Layer 4 of a small transformer language model trained on English Wikipedia (11 layers, counted from 0, width 128).
A neuron adds its activation times its output weights to the MLP's output. To switch it off is to set its activation to zero at one token and run the rest of the model.

Output weights of the MLP neurons that the questions are about. A number n stands for (n - 128) times 0.0053.
n26: 125, 146, 147, 130, 111, 115, 93, 151, 116, 145, 185, 176, 104, 143, 118, 97, 154, 77, 146, 106, 109, 55, 128, 122, 121, 100, 151, 109, 159, 118, 124, 108, 115, 175, 154, 127, 59, 110, 93, 122, 118, 138, 106, 160, 129, 185, 111, 166, 165, 116, 107, 154, 161, 162, 117, 119, 94, 134, 108, 141, 150, 129, 123, 86, 146, 121, 137, 118, 158, 135, 139, 144, 120, 189, 177, 128, 134, 111, 101, 135, 158, 105, 109, 121, 107, 119, 60, 75, 60, 124, 155, 150, 120, 91, 155, 124, 138, 100, 141, 154, 102, 119, 171, 104, 128, 98, 121, 175, 122, 186, 142, 137, 144, 142, 112, 85, 168, 112, 149, 164, 115, 157, 155, 84, 155, 97, 126, 190
n81: 112, 148, 151, 154, 96, 147, 170, 112, 159, 130, 166, 149, 94, 121, 147, 110, 166, 75, 147, 113, 86, 123, 126, 123, 117, 109, 167, 113, 136, 166, 120, 143, 164, 172, 139, 105, 124, 89, 121, 128, 103, 96, 139, 150, 143, 164, 112, 130, 127, 7, 96, 154, 167, 122, 189, 116, 108, 80, 123, 153, 92, 98, 201, 190, 166, 145, 145, 63, 104, 181, 146, 146, 120, 103, 121, 98, 141, 75, 138, 153, 85, 106, 128, 139, 139, 123, 87, 136, 54, 129, 165, 166, 122, 105, 147, 94, 87, 147, 189, 132, 57, 76, 129, 72, 140, 169, 132, 171, 172, 126, 81, 128, 167, 124, 127, 144, 145, 115, 30, 137, 100, 173, 167, 151, 130, 110, 101, 200
n94: 183, 167, 108, 80, 142, 61, 109, 174, 128, 114, 109, 139, 73, 67, 126, 104, 141, 145, 141, 107, 106, 128, 115, 108, 155, 123, 115, 110, 130, 156, 149, 163, 135, 111, 141, 123, 88, 113, 127, 108, 105, 143, 187, 81, 159, 125, 121, 141, 120, 110, 137, 185, 167, 70, 112, 106, 82, 145, 109, 133, 101, 71, 110, 121, 144, 165, 161, 127, 100, 116, 132, 124, 183, 137, 161, 158, 132, 142, 80, 96, 168, 103, 161, 175, 200, 165, 196, 61, 158, 134, 169, 129, 121, 159, 131, 118, 169, 121, 160, 83, 90, 66, 111, 124, 176, 136, 137, 132, 131, 93, 143, 110, 86, 141, 169, 133, 152, 135, 128, 108, 114, 43, 158, 111, 155, 124, 81, 155
n97: 113, 153, 138, 127, 87, 94, 130, 113, 83, 147, 132, 122, 148, 130, 83, 129, 150, 113, 109, 132, 119, 125, 148, 157, 135, 142, 184, 111, 121, 124, 134, 142, 108, 180, 106, 168, 141, 128, 141, 138, 107, 122, 113, 140, 123, 142, 145, 126, 137, 112, 140, 172, 134, 106, 121, 142, 130, 152, 152, 106, 143, 123, 105, 82, 101, 126, 117, 129, 156, 112, 161, 92, 141, 122, 110, 99, 103, 120, 146, 88, 148, 117, 127, 116, 193, 117, 136, 150, 112, 137, 95, 135, 124, 121, 115, 146, 135, 126, 112, 128, 119, 162, 135, 117, 108, 100, 109, 130, 136, 106, 146, 116, 132, 129, 154, 127, 110, 146, 131, 82, 100, 128, 151, 137, 133, 142, 180, 131
n128: 131, 111, 129, 81, 138, 83, 146, 173, 137, 143, 154, 110, 111, 148, 124, 93, 136, 95, 96, 113, 130, 132, 127, 94, 144, 160, 136, 119, 178, 129, 150, 119, 106, 181, 130, 98, 142, 112, 96, 108, 149, 129, 78, 90, 153, 93, 109, 120, 123, 118, 137, 118, 146, 161, 152, 111, 136, 147, 201, 86, 120, 117, 132, 145, 147, 137, 115, 149, 113, 103, 162, 153, 129, 193, 121, 69, 109, 190, 98, 122, 162, 102, 142, 143, 159, 82, 126, 96, 155, 133, 119, 127, 158, 140, 154, 107, 167, 139, 135, 135, 142, 128, 138, 104, 119, 131, 149, 82, 104, 156, 105, 137, 119, 122, 134, 149, 139, 67, 114, 97, 106, 172, 151, 73, 160, 73, 159, 159
n179: 183, 76, 129, 112, 129, 123, 82, 141, 174, 126, 103, 106, 151, 88, 109, 134, 98, 103, 176, 104, 98, 138, 93, 119, 197, 145, 152, 155, 140, 96, 110, 134, 125, 143, 98, 98, 102, 153, 135, 133, 123, 74, 144, 152, 105, 106, 169, 110, 135, 119, 94, 146, 125, 110, 83, 122, 64, 133, 137, 125, 125, 116, 120, 130, 114, 138, 148, 114, 117, 85, 117, 120, 59, 121, 123, 163, 143, 124, 169, 113, 165, 175, 90, 130, 125, 123, 142, 98, 146, 128, 113, 105, 109, 174, 143, 156, 122, 112, 134, 126, 147, 131, 164, 131, 148, 167, 147, 145, 203, 144, 157, 87, 129, 134, 130, 120, 132, 209, 66, 113, 132, 134, 126, 89, 108, 159, 168, 147
n224: 100, 150, 162, 155, 126, 114, 139, 160, 158, 133, 146, 136, 126, 173, 111, 172, 121, 102, 146, 157, 112, 142, 131, 135, 50, 146, 100, 152, 100, 144, 136, 107, 137, 109, 130, 114, 127, 77, 107, 108, 131, 126, 182, 135, 138, 94, 134, 107, 144, 147, 87, 171, 150, 126, 157, 97, 95, 120, 194, 132, 52, 105, 153, 132, 174, 127, 141, 108, 109, 117, 139, 151, 102, 137, 93, 130, 96, 165, 166, 142, 118, 123, 112, 109, 128, 125, 162, 114, 157, 104, 108, 85, 107, 66, 91, 129, 126, 203, 194, 100, 141, 131, 119, 86, 150, 169, 95, 89, 107, 137, 124, 129, 109, 108, 139, 115, 116, 125, 143, 117, 127, 150, 123, 105, 130, 149, 135, 183
n281: 92, 109, 110, 153, 138, 122, 137, 139, 153, 151, 112, 131, 105, 122, 126, 125, 101, 107, 151, 115, 142, 134, 148, 164, 133, 89, 174, 153, 136, 104, 141, 109, 146, 177, 181, 116, 131, 157, 90, 141, 147, 101, 132, 132, 95, 107, 127, 138, 132, 101, 153, 98, 175, 145, 155, 123, 125, 67, 136, 134, 148, 115, 116, 135, 151, 148, 125, 117, 83, 150, 133, 128, 112, 121, 120, 163, 120, 111, 181, 149, 149, 117, 128, 122, 109, 143, 104, 80, 167, 80, 107, 131, 95, 98, 142, 131, 97, 140, 100, 124, 114, 107, 154, 115, 146, 158, 129, 109, 166, 146, 172, 103, 91, 132, 145, 113, 88, 174, 123, 119, 125, 102, 102, 137, 143, 141, 93, 132
n291: 104, 112, 146, 113, 158, 145, 166, 127, 157, 164, 140, 89, 144, 102, 187, 121, 106, 142, 154, 142, 120, 103, 84, 150, 153, 86, 101, 152, 131, 180, 153, 196, 157, 97, 120, 94, 151, 160, 129, 112, 148, 173, 131, 142, 85, 116, 98, 132, 124, 143, 150, 101, 108, 166, 138, 155, 103, 141, 101, 111, 128, 127, 115, 104, 86, 127, 92, 109, 146, 128, 137, 168, 93, 175, 111, 106, 135, 101, 164, 93, 123, 105, 118, 137, 111, 122, 92, 111, 119, 120, 115, 155, 127, 124, 117, 111, 176, 115, 125, 132, 121, 123, 158, 151, 124, 112, 132, 98, 174, 173, 146, 114, 89, 116, 115, 123, 128, 133, 128, 125, 143, 114, 129, 126, 159, 117, 65, 137
n304: 92, 117, 108, 148, 155, 142, 70, 141, 137, 122, 182, 142, 177, 143, 165, 160, 116, 114, 84, 72, 128, 77, 104, 155, 133, 151, 115, 133, 136, 106, 132, 153, 96, 184, 165, 112, 167, 114, 96, 132, 200, 96, 101, 143, 140, 108, 103, 125, 105, 160, 111, 87, 118, 88, 123, 145, 151, 155, 98, 132, 127, 151, 104, 129, 116, 153, 126, 133, 134, 108, 96, 124, 96, 115, 149, 117, 128, 127, 121, 114, 135, 119, 159, 163, 98, 176, 137, 134, 136, 124, 106, 166, 111, 108, 134, 132, 152, 112, 134, 122, 103, 128, 76, 125, 162, 124, 119, 126, 122, 129, 102, 130, 155, 121, 57, 179, 150, 120, 128, 107, 155, 128, 146, 143, 120, 133, 146, 185
n448: 131, 157, 141, 106, 132, 117, 111, 105, 124, 88, 132, 160, 132, 122, 71, 178, 162, 105, 106, 98, 94, 146, 144, 114, 147, 124, 136, 126, 189, 90, 128, 156, 146, 116, 125, 126, 55, 107, 160, 154, 131, 113, 148, 121, 107, 208, 188, 155, 119, 95, 128, 111, 131, 117, 146, 131, 105, 102, 130, 115, 108, 153, 117, 143, 127, 122, 128, 69, 116, 126, 147, 141, 127, 95, 117, 107, 36, 132, 127, 149, 138, 89, 129, 84, 125, 123, 137, 220, 170, 173, 120, 111, 176, 125, 84, 122, 112, 121, 122, 164, 140, 104, 90, 146, 123, 113, 98, 123, 142, 174, 131, 127, 159, 120, 145, 109, 177, 131, 123, 171, 139, 84, 142, 102, 135, 137, 130, 164

Each question names a token from some text and the token that comes next. It shows the activations a of the neurons there, in the order above. A number n stands for (n - 128) times 0.057.

Then comes g, the gradient of the next token's log-probability with respect to the MLP's output, scaled to length 1. A neuron's effect is roughly proportional to its activation times (output weights . g). A number n stands for (n - 128) times 0.0027.

" are", then " ir"
a: 135, 125, 128, 144, 128, 127, 127, 162, 128, 127, 126
g: 142, 117, 147, 96, 126, 137, 96, 152, 96, 85, 144, 132, 43, 67, 179, 140, 142, 56, 100, 122, 200, 136, 138, 193, 166, 72, 229, 185, 86, 106, 119, 149, 108, 78, 151, 69, 114, 107, 139, 135, 88, 99, 158, 158, 102, 88, 129, 141, 134, 97, 176, 80, 101, 142, 152, 93, 157, 121, 161, 146, 126, 128, 149, 95, 171, 163, 136, 152, 127, 135, 142, 146, 146, 122, 144, 131, 93, 123, 90, 173, 119, 63, 146, 133, 177, 143, 95, 135, 111, 138, 154, 76, 167, 134, 119, 133, 140, 85, 130, 151, 118, 131, 127, 91, 154, 108, 82, 156, 118, 155, 170, 101, 156, 108, 89, 165, 103, 128, 60, 157, 162, 138, 107, 177, 90, 185, 139, 142
Switching off which neuron hurts the next token most? n281

"1", then "0"
a: 125, 128, 128, 128, 224, 156, 125, 131, 128, 127, 125
g: 143, 169, 146, 104, 110, 68, 78, 166, 149, 100, 116, 177, 122, 122, 119, 115, 80, 101, 216, 125, 128, 144, 100, 179, 122, 137, 83, 150, 156, 132, 110, 126, 138, 131, 123, 48, 122, 110, 118, 187, 102, 187, 98, 109, 124, 135, 154, 115, 167, 132, 125, 106, 136, 78, 173, 191, 93, 173, 125, 158, 147, 92, 141, 137, 171, 88, 141, 76, 148, 110, 29, 114, 118, 85, 152, 176, 130, 90, 122, 77, 135, 151, 134, 132, 103, 96, 163, 129, 162, 123, 172, 79, 115, 122, 129, 94, 156, 121, 93, 182, 144, 168, 146, 153, 188, 90, 148, 152, 71, 103, 116, 163, 150, 147, 145, 74, 117, 107, 180, 81, 135, 92, 109, 136, 126, 145, 125, 186
Which neuron, switched off, raises the next token's probability most? n128

"ment", then ","
a: 128, 133, 126, 136, 128, 127, 144, 126, 126, 126, 188
g: 182, 96, 148, 169, 143, 167, 139, 205, 139, 132, 194, 130, 124, 189, 107, 139, 170, 170, 124, 126, 106, 104, 126, 124, 113, 151, 115, 75, 175, 155, 135, 118, 137, 115, 133, 144, 127, 93, 127, 90, 112, 103, 121, 88, 72, 109, 143, 89, 93, 125, 135, 113, 167, 104, 66, 134, 99, 115, 126, 175, 57, 141, 79, 189, 145, 32, 168, 101, 86, 125, 159, 138, 157, 133, 112, 158, 122, 57, 127, 135, 194, 102, 180, 117, 116, 132, 116, 153, 99, 94, 111, 177, 136, 65, 154, 87, 172, 116, 157, 118, 143, 110, 84, 156, 157, 117, 153, 184, 115, 152, 152, 178, 150, 122, 112, 60, 157, 134, 98, 115, 121, 82, 175, 94, 106, 128, 133, 133
Switching off which neuron hurts the next token most? n448

" ", then "2"
a: 125, 177, 128, 125, 127, 128, 127, 133, 125, 127, 128
g: 49, 128, 153, 138, 136, 141, 121, 137, 107, 134, 124, 223, 103, 107, 161, 93, 132, 104, 101, 123, 158, 167, 147, 171, 123, 117, 87, 55, 173, 91, 151, 129, 119, 169, 201, 133, 133, 128, 85, 70, 143, 59, 119, 87, 202, 76, 98, 180, 178, 110, 154, 96, 103, 148, 118, 113, 86, 126, 138, 61, 129, 160, 104, 123, 153, 126, 92, 70, 117, 122, 113, 161, 153, 134, 109, 96, 141, 134, 100, 115, 126, 126, 103, 147, 173, 116, 110, 159, 153, 159, 116, 169, 60, 156, 131, 117, 101, 185, 146, 108, 124, 94, 143, 190, 119, 86, 135, 165, 130, 92, 118, 117, 147, 170, 164, 142, 97, 112, 109, 123, 94, 114, 147, 176, 207, 151, 128, 159
Switching off which neuron hurts the next token most? n81

"come", then " of"
a: 132, 128, 128, 125, 128, 128, 128, 155, 128, 128, 194
g: 97, 170, 111, 77, 111, 117, 156, 139, 137, 133, 95, 180, 97, 66, 197, 129, 95, 105, 141, 113, 77, 141, 117, 148, 104, 132, 142, 205, 115, 104, 105, 131, 150, 106, 141, 158, 149, 138, 171, 154, 145, 146, 72, 148, 149, 149, 134, 159, 176, 49, 134, 73, 141, 111, 169, 143, 121, 99, 147, 106, 142, 94, 137, 118, 106, 214, 74, 166, 125, 172, 89, 169, 115, 109, 120, 115, 115, 183, 133, 113, 89, 181, 72, 127, 102, 157, 123, 128, 181, 116, 107, 123, 126, 168, 129, 119, 72, 117, 111, 166, 116, 122, 168, 84, 130, 174, 147, 89, 198, 84, 134, 106, 80, 152, 119, 168, 130, 101, 153, 161, 85, 147, 80, 163, 162, 70, 85, 126
Switching off which neuron hurts the next token most? n281

"ing", then " a"
a: 159, 128, 128, 139, 128, 128, 185, 125, 128, 180, 201
g: 110, 100, 159, 140, 114, 122, 120, 113, 127, 82, 123, 172, 109, 108, 151, 134, 70, 109, 158, 134, 102, 144, 135, 120, 95, 116, 127, 129, 105, 194, 138, 164, 124, 166, 110, 88, 135, 149, 104, 142, 180, 145, 220, 123, 98, 151, 118, 81, 89, 103, 69, 103, 170, 132, 66, 114, 108, 154, 194, 99, 127, 137, 190, 152, 71, 48, 150, 111, 187, 108, 115, 156, 161, 123, 99, 166, 159, 146, 149, 146, 124, 86, 92, 101, 107, 91, 151, 150, 129, 172, 144, 46, 122, 131, 160, 178, 97, 147, 67, 159, 151, 145, 176, 171, 115, 161, 121, 73, 147, 151, 172, 114, 139, 70, 120, 125, 64, 113, 142, 91, 166, 151, 91, 141, 166, 144, 130, 122
Switching off which neuron hurts the next token most? n224

"t", then "em"
a: 128, 128, 128, 128, 170, 126, 127, 127, 128, 128, 192
g: 96, 95, 125, 112, 105, 157, 138, 75, 73, 139, 99, 156, 130, 123, 154, 121, 85, 105, 137, 168, 91, 141, 166, 205, 149, 177, 89, 72, 125, 149, 75, 154, 142, 154, 144, 169, 133, 96, 83, 128, 138, 168, 105, 91, 114, 104, 154, 91, 113, 112, 180, 87, 123, 145, 136, 150, 151, 128, 160, 64, 160, 174, 108, 122, 148, 163, 122, 70, 81, 97, 144, 146, 171, 119, 65, 142, 139, 115, 90, 142, 159, 124, 129, 163, 180, 121, 85, 139, 85, 94, 146, 106, 124, 88, 106, 154, 219, 146, 119, 78, 142, 113, 108, 135, 161, 122, 158, 68, 128, 82, 166, 179, 150, 221, 75, 164, 111, 164, 135, 89, 116, 126, 171, 152, 109, 134, 128, 142
Switching off which neuron hurts the next token most? n128

"ret", then "ation"
a: 129, 125, 128, 155, 128, 125, 140, 132, 170, 128, 201
g: 115, 98, 118, 118, 169, 113, 120, 118, 103, 147, 149, 128, 122, 106, 162, 99, 75, 122, 100, 153, 110, 170, 56, 93, 125, 118, 101, 146, 89, 117, 136, 121, 108, 159, 132, 118, 160, 132, 139, 147, 138, 166, 146, 74, 134, 161, 82, 165, 78, 172, 109, 145, 119, 98, 129, 113, 138, 133, 46, 62, 108, 118, 57, 162, 145, 106, 106, 195, 150, 193, 152, 159, 116, 126, 91, 115, 131, 96, 146, 56, 151, 165, 152, 114, 123, 104, 124, 150, 89, 97, 120, 136, 191, 138, 166, 186, 142, 161, 187, 188, 163, 76, 113, 100, 113, 107, 137, 157, 104, 213, 121, 131, 131, 98, 162, 110, 170, 184, 144, 158, 147, 123, 118, 128, 121, 62, 78, 186
Switching off which neuron hurts the next token most? n291

"ed", then " with"
a: 131, 131, 128, 164, 128, 128, 210, 128, 128, 163, 156
g: 148, 85, 123, 143, 127, 178, 144, 141, 162, 133, 89, 182, 148, 126, 90, 104, 134, 113, 84, 111, 91, 127, 171, 120, 123, 140, 188, 161, 85, 106, 159, 112, 181, 161, 107, 142, 167, 130, 131, 105, 181, 141, 152, 131, 105, 139, 153, 132, 87, 124, 122, 136, 141, 125, 101, 114, 114, 170, 98, 100, 114, 179, 152, 132, 173, 121, 150, 120, 126, 117, 142, 126, 112, 151, 136, 146, 147, 143, 161, 154, 103, 121, 143, 133, 67, 79, 134, 79, 112, 116, 109, 92, 61, 113, 89, 155, 115, 70, 92, 177, 193, 99, 21, 137, 99, 146, 107, 187, 107, 58, 188, 113, 128, 167, 193, 133, 90, 123, 67, 86, 153, 138, 199, 131, 177, 102, 161, 80
Switching off which neuron hurts the next token most? n97

"ant", then "um"
a: 126, 146, 128, 135, 127, 128, 125, 128, 225, 127, 210
g: 83, 123, 155, 189, 133, 140, 174, 152, 128, 131, 163, 88, 142, 82, 143, 143, 176, 129, 205, 67, 87, 129, 179, 139, 135, 154, 108, 141, 142, 186, 183, 169, 187, 117, 118, 81, 67, 140, 54, 188, 154, 115, 77, 168, 73, 87, 154, 149, 150, 124, 129, 129, 97, 113, 101, 89, 93, 111, 129, 132, 149, 93, 163, 115, 135, 125, 155, 101, 151, 143, 71, 94, 132, 143, 138, 132, 139, 103, 127, 113, 92, 135, 148, 186, 158, 120, 110, 130, 85, 116, 182, 125, 47, 91, 98, 159, 120, 83, 159, 154, 117, 122, 156, 171, 140, 146, 112, 24, 166, 129, 123, 185, 87, 99, 124, 135, 159, 137, 132, 90, 113, 104, 129, 137, 129, 122, 110, 136
Switching off which neuron hurts the next token most? n291

"s", then " very"
a: 128, 127, 128, 126, 128, 128, 126, 128, 126, 149, 126
g: 136, 76, 94, 147, 140, 104, 108, 84, 79, 127, 158, 129, 220, 161, 138, 147, 152, 125, 147, 49, 126, 110, 110, 146, 130, 94, 30, 86, 191, 142, 114, 165, 156, 179, 123, 126, 208, 124, 136, 134, 126, 180, 115, 104, 114, 112, 120, 120, 136, 140, 180, 145, 68, 86, 136, 108, 156, 171, 169, 106, 117, 35, 136, 161, 129, 103, 173, 156, 135, 89, 137, 124, 133, 182, 172, 173, 62, 155, 159, 137, 172, 129, 78, 115, 114, 129, 117, 126, 170, 124, 74, 118, 102, 154, 147, 83, 104, 92, 70, 163, 152, 154, 93, 136, 155, 134, 135, 90, 138, 123, 125, 146, 120, 71, 174, 137, 118, 133, 136, 128, 107, 126, 128, 91, 108, 141, 131, 158
Switching off which neuron hurts the next token most? n304